Layer 9 of a small transformer language model trained on English Wikipedia (16 layers, counted from 0, width 64).
A neuron's activation on a vector x is GELU(weights . x + bias), where the dot is the dot product.

Input weights of the MLP neurons that the questions are about. A number n stands for (n - 500) times 0.0011.
n0 (bias -0.088): 510 547 498 615 614 491 601 346 470 714 631 483 519 528 313 615 413 532 458 350 516 408 520 912 395 553 509 478 553 531 469 293 448 476 712 728 570 543 517 542 462 344 595 549 540 630 376 572 571 449 474 360 503 332 418 522 318 645 555 392 442 434 656 442
n3 (bias -0.088): 305 525 555 513 438 689 590 670 436 663 602 503 602 509 332 489 530 698 692 599 554 491 794 597 625 345 452 466 322 441 477 396 348 309 470 647 446 671 473 404 409 465 448 541 640 633 577 561 573 441 501 720 592 667 458 395 452 521 721 638 540 448 699 229
n5 (bias -0.018): 572 485 558 342 359 664 625 490 623 434 394 243 456 367 605 580 591 478 537 459 630 537 550 511 564 372 527 213 599 439 535 344 338 474 604 432 423 624 746 511 499 495 418 436 478 556 677 497 542 410 528 568 561 431 436 541 449 503 501 583 708 436 456 328
n7 (bias -0.089): 694 405 677 454 390 476 553 380 360 626 362 430 385 535 369 673 473 304 604 462 598 254 493 609 393 580 640 454 411 571 470 302 585 443 428 472 478 696 524 684 474 451 709 528 557 102 580 534 500 495 548 725 418 470 278 469 272 582 583 596 634 471 659 493
n8 (bias -0.117): 295 434 578 450 296 681 665 376 652 590 557 593 715 423 352 359 581 252 484 498 525 353 507 766 554 291 439 534 178 464 398 590 382 555 394 466 236 532 772 261 498 491 567 598 460 529 493 353 471 643 600 402 565 638 458 609 357 400 541 649 588 448 399 414
n12 (bias -0.098): 287 372 507 603 413 572 542 631 505 432 480 462 799 491 644 548 311 600 414 731 560 295 645 488 575 548 392 370 546 668 502 463 371 583 544 376 573 505 451 362 403 352 463 512 576 503 547 483 360 615 339 615 590 416 492 461 510 565 597 462 590 41 543 583
n19 (bias -0.085): 449 405 658 601 438 321 609 439 319 596 469 235 481 249 464 407 564 231 514 260 683 483 384 660 661 596 361 298 450 611 302 574 490 534 548 500 485 538 606 682 674 640 653 586 766 472 346 448 546 598 705 513 657 508 440 646 334 468 430 627 522 382 597 612
n22 (bias -0.131): 370 535 670 629 445 401 779 673 583 607 478 368 327 563 588 405 312 425 565 600 620 404 805 520 633 310 565 667 313 217 663 397 535 621 454 632 475 612 621 315 308 532 793 504 567 286 286 663 545 625 388 691 559 510 333 562 406 509 629 531 436 681 601 486
n25 (bias -0.128): 523 366 436 586 401 770 615 530 485 580 548 419 681 500 675 428 295 336 667 627 558 313 355 523 580 243 810 359 557 470 138 456 503 815 581 545 646 446 481 567 539 651 319 465 468 314 736 249 572 658 570 558 693 544 116 483 366 221 405 686 585 594 427 442
n29 (bias -0.100): 560 384 571 573 423 536 691 449 454 460 560 624 493 479 275 517 714 419 581 352 693 405 782 555 704 599 576 537 274 474 510 398 528 631 397 471 337 493 432 566 585 462 611 439 550 603 508 413 540 518 859 684 677 309 482 539 416 397 690 601 477 423 412 281
n32 (bias -0.079): 463 413 578 516 311 617 416 580 565 643 484 371 579 585 735 604 409 531 545 458 624 554 453 619 655 500 563 495 461 465 507 290 397 424 643 502 436 572 544 471 612 599 517 562 709 564 613 360 557 482 565 616 544 648 617 453 509 504 514 470 530 587 571 594
n39 (bias -0.075): 369 650 630 537 553 382 637 602 616 678 445 508 466 570 522 498 438 384 749 416 579 566 593 499 610 656 677 454 423 574 482 414 391 333 638 433 627 657 521 544 483 571 426 585 402 303 357 384 490 490 379 692 581 642 506 530 388 520 541 549 421 453 463 488
n61 (bias -0.100): 685 575 534 563 520 493 584 495 628 528 549 339 209 369 484 623 385 400 458 463 635 462 862 586 765 442 348 433 173 370 374 419 521 584 289 449 628 583 402 531 330 719 667 134 664 479 564 447 682 699 654 558 432 608 515 466 676 263 650 405 300 651 569 522
n65 (bias -0.047): 643 538 455 648 264 428 471 525 541 325 429 623 552 579 417 359 456 293 561 403 689 586 425 576 519 634 334 427 440 447 387 560 275 457 666 501 666 439 434 575 636 391 814 478 640 411 580 521 513 538 468 434 467 408 424 518 473 731 620 493 486 534 575 315
n69 (bias -0.131): 528 523 576 608 694 308 544 515 785 560 459 377 643 499 612 395 563 442 830 388 658 280 530 541 564 363 646 528 290 329 512 270 545 312 433 397 632 624 788 729 274 564 511 417 556 387 401 447 590 644 324 560 420 307 268 407 353 480 630 394 329 474 635 403
n72 (bias -0.127): 449 475 592 590 122 634 693 471 522 504 526 744 678 107 600 429 508 458 739 300 486 317 698 594 721 491 460 477 377 487 308 674 341 429 227 425 380 490 547 423 507 504 490 324 371 450 698 333 483 573 448 465 342 607 537 472 109 699 708 535 555 532 524 442
n78 (bias -0.010): 553 444 500 527 505 484 563 602 601 583 523 520 361 515 540 500 530 585 478 397 481 590 587 526 671 523 550 440 488 373 569 415 514 497 492 509 520 564 473 477 483 480 469 511 534 513 457 477 513 537 452 522 500 487 561 514 529 523 435 529 506 487 513 526
n82 (bias -0.070): 409 471 458 630 137 773 600 425 889 521 468 283 592 424 684 551 417 531 628 499 478 526 415 503 697 440 658 506 529 327 443 418 450 496 406 295 625 600 431 555 322 504 466 545 556 620 551 179 383 534 573 591 381 642 540 666 473 368 688 613 504 329 511 396
n83 (bias -0.039): 535 400 504 417 310 560 592 621 416 488 597 518 395 299 418 613 263 433 735 629 502 416 453 559 642 474 377 544 406 532 342 558 363 525 569 374 572 556 516 742 462 655 656 498 592 519 532 453 434 487 645 508 523 410 366 598 313 390 533 697 534 624 537 354
n88 (bias -0.114): 444 383 543 724 343 412 697 473 353 444 402 348 235 349 637 522 227 126 343 611 496 523 623 704 694 220 392 464 445 265 497 536 422 552 505 300 455 461 666 522 794 578 435 352 598 714 481 436 448 623 415 501 716 577 186 337 470 333 775 754 607 715 706 522
n89 (bias -0.116): 473 471 526 580 561 681 620 287 629 782 442 515 475 640 621 744 458 579 367 305 696 424 723 515 598 490 400 517 464 337 330 142 411 555 556 643 549 531 297 499 460 436 422 397 641 500 370 575 594 564 450 628 629 375 315 362 564 543 580 694 638 574 587 304
n95 (bias -0.185): 384 418 632 632 598 324 698 533 644 527 509 470 347 247 566 527 447 391 543 371 688 382 640 616 615 355 224 549 366 472 435 527 468 457 473 298 770 501 531 672 442 501 478 254 331 515 446 486 653 433 555 611 263 607 410 809 416 790 499 784 426 681 312 603
n101 (bias -0.010): 539 599 701 492 539 473 333 334 584 434 527 473 457 554 608 416 392 524 644 386 502 447 610 532 672 381 552 462 348 673 558 560 343 599 508 470 402 439 468 554 423 641 466 576 589 481 323 598 557 503 643 470 429 447 489 355 314 515 477 581 499 449 443 406
n103 (bias -0.080): 785 375 498 620 430 589 688 543 463 471 257 441 376 475 363 510 436 581 551 440 608 604 556 554 719 466 415 433 345 265 318 383 501 625 469 635 412 548 289 557 633 633 493 301 495 232 542 430 697 363 595 561 403 576 615 338 519 505 477 635 390 660 734 281
n111 (bias -0.159): 415 442 696 608 538 635 749 427 788 574 475 531 595 349 679 619 338 589 367 444 634 201 688 631 595 294 456 313 609 712 650 231 548 413 595 371 617 640 496 477 284 589 682 402 441 490 656 569 608 598 384 488 555 281 497 440 618 632 367 492 478 580 645 620
n123 (bias -0.109): 594 289 585 545 633 414 482 430 423 686 635 532 463 516 442 938 614 444 576 609 586 558 510 638 514 290 469 552 352 412 615 439 506 302 355 568 756 617 477 596 509 472 743 518 474 339 413 544 417 576 689 508 421 399 779 558 311 412 625 390 640 630 425 495
n124 (bias -0.096): 389 476 592 559 293 549 734 495 559 365 508 361 479 263 323 612 465 344 757 620 650 369 520 413 665 340 226 467 266 574 504 508 440 807 422 586 646 593 523 516 557 771 657 476 418 460 661 455 500 569 313 750 650 401 387 553 497 460 436 744 723 570 479 334

Each question shows a token from some text and the vector x that enters the MLP there. A number n stands for (n - 500) times 0.015.

" the": 493 488 412 155 479 486 531 561 427 392 499 475 447 591 522 472 514 537 559 482 504 491 565 309 603 472 477 520 437 437 573 478 559 509 504 505 545 476 549 475 424 571 505 627 450 530 528 413 342 463 480 558 533 527 475 501 438 427 460 556 563 519 518 509
Which neuron fires most, and how strongly? n124, at about 1.7

"an": 457 482 406 192 479 496 543 536 481 546 504 500 561 385 541 504 610 487 527 419 437 492 458 586 575 553 589 558 561 597 568 454 528 528 567 572 509 483 475 500 620 473 533 692 518 550 402 533 449 469 516 380 583 575 583 489 466 442 491 565 476 485 533 450
Which neuron fires most, and how strongly? n19, at about 1.3

"iv": 589 581 367 309 448 387 577 481 556 585 487 497 441 414 467 546 577 422 468 382 477 456 447 540 509 497 597 532 630 518 630 368 500 607 624 510 541 493 534 520 493 428 419 591 470 596 458 386 552 422 527 453 578 572 407 509 553 415 454 489 400 551 554 507
The two highest activations, in order: n0, n5

" Bar": 488 577 341 199 486 457 677 546 578 523 523 513 467 541 466 514 486 541 472 446 328 483 468 433 554 592 549 530 570 503 599 526 539 380 475 566 458 508 480 485 462 480 566 525 551 498 551 602 536 466 473 453 450 459 542 438 589 514 450 602 416 646 646 577
Which three neurons fire most, strongest first? n78, n111, n22

"1": 660 539 360 320 448 351 538 503 622 430 583 438 547 485 527 543 434 515 436 452 489 453 510 467 505 493 536 595 470 543 562 450 557 458 525 473 557 476 628 496 439 490 446 593 538 614 466 502 340 313 475 475 475 539 476 458 444 558 485 566 326 509 449 529
Which neuron fires most, and how strongly? n69, at about 0.97

" October": 495 512 384 316 650 489 665 510 498 539 540 467 522 412 464 496 553 551 494 518 381 559 494 361 610 488 493 596 456 382 583 492 505 552 454 484 554 547 470 489 507 386 585 668 532 375 563 450 363 424 428 565 466 537 517 510 542 557 549 596 527 598 408 616
Which neuron fires most, and how strongly? n22, at about 1.3

"ut": 494 504 415 219 470 504 316 437 516 578 484 427 473 564 489 470 622 442 560 485 415 561 468 463 543 548 460 624 416 643 416 468 523 595 527 579 521 521 405 529 574 457 606 607 509 603 415 470 514 465 432 483 488 520 561 468 596 510 648 433 432 586 519 507
Which neuron lights up most? n32

"man": 450 609 399 206 568 423 504 485 565 542 544 484 456 454 482 534 473 434 470 383 549 412 418 512 525 497 538 534 458 507 657 522 581 414 489 461 485 504 539 442 591 538 512 616 555 494 426 590 432 337 537 497 525 497 561 608 539 548 431 537 606 419 492 575
Which neuron fires most, and how strongly? n19, at about 0.79

"ta": 519 529 379 206 481 431 500 437 567 488 448 499 507 473 631 483 428 529 395 466 665 430 485 472 473 577 570 521 531 563 532 469 576 573 481 371 447 468 506 485 483 544 283 561 385 525 436 481 543 525 439 478 443 412 448 469 593 599 511 491 491 468 453 592
Which three neurons fire most, strongest first? n111, n12, n5

"b": 631 636 441 263 520 502 327 445 661 526 529 419 484 544 424 459 529 542 482 422 571 473 677 531 512 617 524 518 457 561 524 500 544 452 526 543 420 494 519 471 565 578 346 509 547 603 493 442 548 419 540 498 476 504 604 565 553 447 515 502 422 604 523 650
Which neuron fires most, and how strongly? n61, at about 1.9

".": 515 559 336 350 499 353 680 529 444 403 552 527 482 406 469 358 343 404 487 472 570 514 551 502 472 518 456 532 514 570 503 568 526 521 510 427 477 461 582 560 624 538 471 567 436 494 434 460 325 360 501 387 496 471 461 448 481 568 476 512 498 490 444 542
The two highest activations, in order: n88, n83

" June": 549 525 355 267 629 496 665 541 536 539 535 442 526 480 460 475 558 581 493 527 390 600 502 383 592 509 482 560 471 389 582 508 495 508 470 486 536 572 462 481 516 368 561 623 535 349 574 450 393 432 411 546 435 538 534 471 527 556 528 581 489 601 417 618
The two highest activations, in order: n78, n22

" g": 591 453 391 264 569 461 574 545 631 439 508 360 409 553 442 437 516 622 417 405 413 485 557 410 487 525 425 451 438 392 571 465 498 488 605 408 476 475 497 474 474 464 507 446 507 513 597 457 533 453 516 411 540 492 474 507 505 452 448 474 447 567 401 662
Which neuron fires most, and how strongly? n61, at about 1.5

"er": 452 570 408 216 494 548 290 488 532 573 522 484 580 461 532 466 621 544 475 494 427 490 368 486 546 618 522 469 430 575 490 428 493 538 486 528 404 503 459 550 532 535 507 641 548 698 515 535 429 420 476 500 521 438 539 547 548 450 348 434 536 545 516 458
Which neuron fires most, and how strongly? n32, at about 0.81

"gu": 514 577 315 228 552 377 472 512 551 482 461 457 468 441 514 495 440 524 434 432 612 389 552 467 497 553 522 538 488 503 646 435 593 511 536 291 419 455 559 460 512 481 388 650 564 460 465 449 523 481 558 475 525 542 490 466 559 438 429 401 469 552 489 575
The two highest activations, in order: n69, n32

"s": 548 514 430 203 421 480 458 453 559 451 453 513 506 476 555 460 440 497 485 518 486 609 375 431 581 559 454 604 515 509 562 425 455 534 588 565 527 513 511 550 633 362 656 588 468 603 526 370 418 347 436 500 438 578 488 529 511 558 576 491 547 447 433 533
Which neuron lights up most? n65

" from": 532 466 408 127 514 509 539 571 392 441 524 488 495 500 526 477 493 506 541 524 551 481 564 284 690 464 488 512 436 465 531 510 552 562 492 455 511 523 464 528 406 514 510 578 443 603 559 453 413 455 513 489 550 531 470 519 522 485 510 579 536 546 446 579
Which neuron lights up most? n83

" 7": 530 503 388 343 500 483 586 450 649 524 574 523 454 590 597 450 490 501 501 478 532 499 537 453 390 554 492 557 544 514 662 378 582 431 593 448 509 448 563 474 396 461 452 599 384 540 488 472 299 420 504 468 509 441 539 489 530 546 478 624 458 392 411 593
Which neuron fires most, and how strongly? n111, at about 0.81

" b": 588 548 439 192 520 445 556 553 624 473 477 434 469 509 533 461 509 535 479 407 485 401 573 424 471 518 443 394 556 485 458 455 551 443 580 366 480 495 596 506 488 452 575 469 443 457 555 413 520 401 437 418 474 484 505 533 570 465 384 475 405 711 446 576
Which neuron lights up most? n111

"y": 527 478 362 122 457 489 571 446 505 492 507 473 578 447 462 475 527 526 607 516 433 431 468 454 628 497 457 560 523 525 464 527 557 462 480 508 591 502 493 472 438 514 353 573 459 479 572 476 510 357 409 490 435 571 536 534 434 546 478 478 399 489 538 578
Which three neurons fire most, strongest first? n72, n82, n83

"ic": 398 499 417 162 482 459 531 470 532 541 472 474 539 550 389 559 577 495 540 387 438 534 448 403 496 431 458 439 433 612 483 531 519 469 593 558 469 437 506 508 628 431 479 661 499 505 430 535 441 414 443 487 566 480 452 455 597 544 459 478 448 537 548 479
Which neuron fires most, and how strongly? n5, at about 0.14

"our": 545 498 416 156 422 483 540 467 519 570 554 463 494 463 463 460 612 432 497 494 363 570 468 477 471 496 501 437 557 455 558 489 516 581 536 576 493 488 387 452 503 532 453 603 475 524 419 569 496 477 524 481 608 531 640 355 500 468 484 442 486 536 486 375
Which neuron lights up most? n5

",": 442 561 271 233 405 506 497 596 612 455 497 524 538 468 507 548 582 555 516 469 507 502 567 349 628 452 521 513 528 499 481 408 555 530 484 438 466 498 486 517 450 518 524 622 500 551 541 435 323 377 432 443 532 549 542 557 464 490 531 522 487 516 430 569
Which neuron lights up most? n82

" 18": 515 482 485 377 581 403 482 462 570 588 575 554 402 462 511 377 548 535 577 485 512 378 586 512 592 423 406 500 529 554 678 482 484 421 606 481 492 435 531 481 466 472 459 680 407 549 510 443 328 428 490 516 462 527 553 587 481 513 479 512 438 486 456 670
Which three neurons fire most, strongest first? n95, n39, n111

"ur": 424 487 409 236 440 547 381 514 529 525 468 509 485 516 442 553 576 389 346 513 418 623 299 510 502 481 495 480 527 461 621 495 483 448 488 563 453 459 462 500 482 560 415 729 480 616 473 557 490 465 532 478 477 495 497 423 497 436 360 424 503 527 555 523
Which neuron lights up most? n32

" 19": 491 430 453 445 612 346 569 532 551 472 512 475 407 505 489 415 544 474 523 451 526 400 577 490 491 419 507 510 487 552 658 466 551 372 510 497 446 486 488 469 511 488 469 731 515 571 554 413 293 483 402 548 449 544 465 571 498 513 480 597 503 551 486 653
Which neuron fires most, and how strongly? n95, at about 1.2

"ba": 485 546 531 238 423 564 423 453 471 526 469 567 531 457 481 509 508 454 370 433 411 639 491 537 393 649 423 592 635 535 544 520 535 479 523 492 457 555 399 415 488 417 472 586 389 588 476 483 485 444 518 435 530 414 570 422 586 533 415 486 517 471 590 378
Which neuron lights up most? n0

"f": 583 555 336 240 574 522 559 490 486 526 526 515 523 424 516 511 508 533 525 483 527 543 568 532 406 703 454 459 439 553 458 493 566 367 457 455 512 379 504 482 526 517 466 557 456 605 362 502 469 417 525 437 436 401 565 469 512 510 413 441 522 508 293 475
Which neuron fires most, and how strongly? n0, at about 0.14

"ly": 488 455 364 155 493 534 488 512 594 454 441 416 630 484 431 515 534 490 427 536 432 460 408 433 605 526 527 527 489 478 492 484 528 495 475 454 555 422 467 435 491 487 325 550 469 573 494 436 414 398 486 460 400 553 520 456 523 450 426 483 534 447 431 420
Which three neurons fire most, strongest first? n82, n5, n8

")": 557 491 331 229 448 550 507 466 568 446 499 507 540 502 527 497 404 468 444 377 559 450 521 438 569 527 542 512 480 467 531 509 479 588 627 503 469 555 599 488 459 434 581 648 498 612 557 374 288 427 497 469 487 510 490 544 509 482 473 473 519 495 488 494
Which neuron lights up most? n82

" of": 492 441 364 181 483 477 556 575 347 448 479 451 525 501 495 483 505 516 582 516 559 423 594 326 671 465 494 552 468 502 530 515 588 515 492 477 478 489 491 571 442 555 462 590 477 629 540 416 381 434 542 505 583 515 491 501 542 511 484 578 559 505 508 563
The two highest activations, in order: n83, n124

"o": 484 491 353 269 440 452 541 487 374 474 482 562 462 464 573 504 576 545 424 562 547 456 567 434 322 500 441 559 555 621 488 551 493 581 485 553 415 463 473 555 612 399 445 633 451 548 524 576 487 433 384 533 468 490 400 510 538 578 579 552 423 488 625 642
Which neuron lights up most? n12

"r": 581 562 434 138 532 435 536 464 503 507 434 487 452 458 507 454 442 462 554 499 484 414 514 580 536 572 504 486 587 506 598 546 519 520 525 468 503 411 494 497 549 583 458 604 490 449 475 500 489 351 582 492 486 636 539 421 509 529 389 613 571 534 392 474
Which neuron fires most, and how strongly? n101, at about 1.2

" close": 564 454 240 115 507 508 516 604 580 506 582 537 451 548 468 466 530 519 513 468 463 529 561 345 550 509 515 485 474 437 547 486 527 531 508 466 475 488 415 512 437 522 434 544 482 613 546 463 480 465 493 566 544 441 569 508 487 508 456 552 487 501 535 469
The two highest activations, in order: n78, n5

"it": 533 529 492 249 531 498 435 503 471 586 490 488 465 503 446 454 491 507 578 376 546 436 624 495 472 409 442 452 584 597 505 535 564 603 466 390 478 410 421 580 535 494 385 624 564 375 353 487 469 424 595 470 612 539 595 432 506 575 464 425 506 520 496 408
Which neuron lights up most? n101

"re": 563 505 487 401 443 348 493 473 473 593 521 517 413 459 508 387 456 561 450 644 472 528 537 582 481 472 561 672 671 536 513 531 548 651 590 524 616 433 588 421 493 467 653 584 506 443 482 476 469 494 508 555 561 507 634 487 492 529 448 450 453 377 499 664
Which neuron fires most, and how strongly? n22, at about 1.1

"al": 571 519 416 255 424 460 441 552 508 511 524 442 517 543 411 488 442 498 457 580 624 535 475 475 296 475 543 593 677 418 548 508 461 534 524 551 496 468 502 495 509 497 566 633 530 365 473 567 516 303 471 539 534 548 535 391 484 537 626 593 550 464 515 560
Which neuron fires most, and how strongly? n7, at about 1.5

"S": 457 616 563 370 536 386 385 523 569 409 470 421 555 404 537 374 335 626 541 475 595 510 458 481 433 574 560 570 416 472 494 402 569 501 653 554 511 401 541 527 488 330 511 497 496 537 531 534 524 324 357 475 511 508 502 518 543 514 564 470 428 502 503 573
Which neuron lights up most? n69

"ry": 439 494 368 251 477 473 622 387 489 523 478 573 552 508 476 440 502 479 500 562 214 540 424 442 550 502 473 493 631 503 500 631 524 551 481 550 582 437 441 441 517 420 445 598 545 455 513 529 470 475 450 450 433 544 487 353 468 573 463 525 515 502 545 419
Which neuron fires most, and how strongly? n72, at about 0.14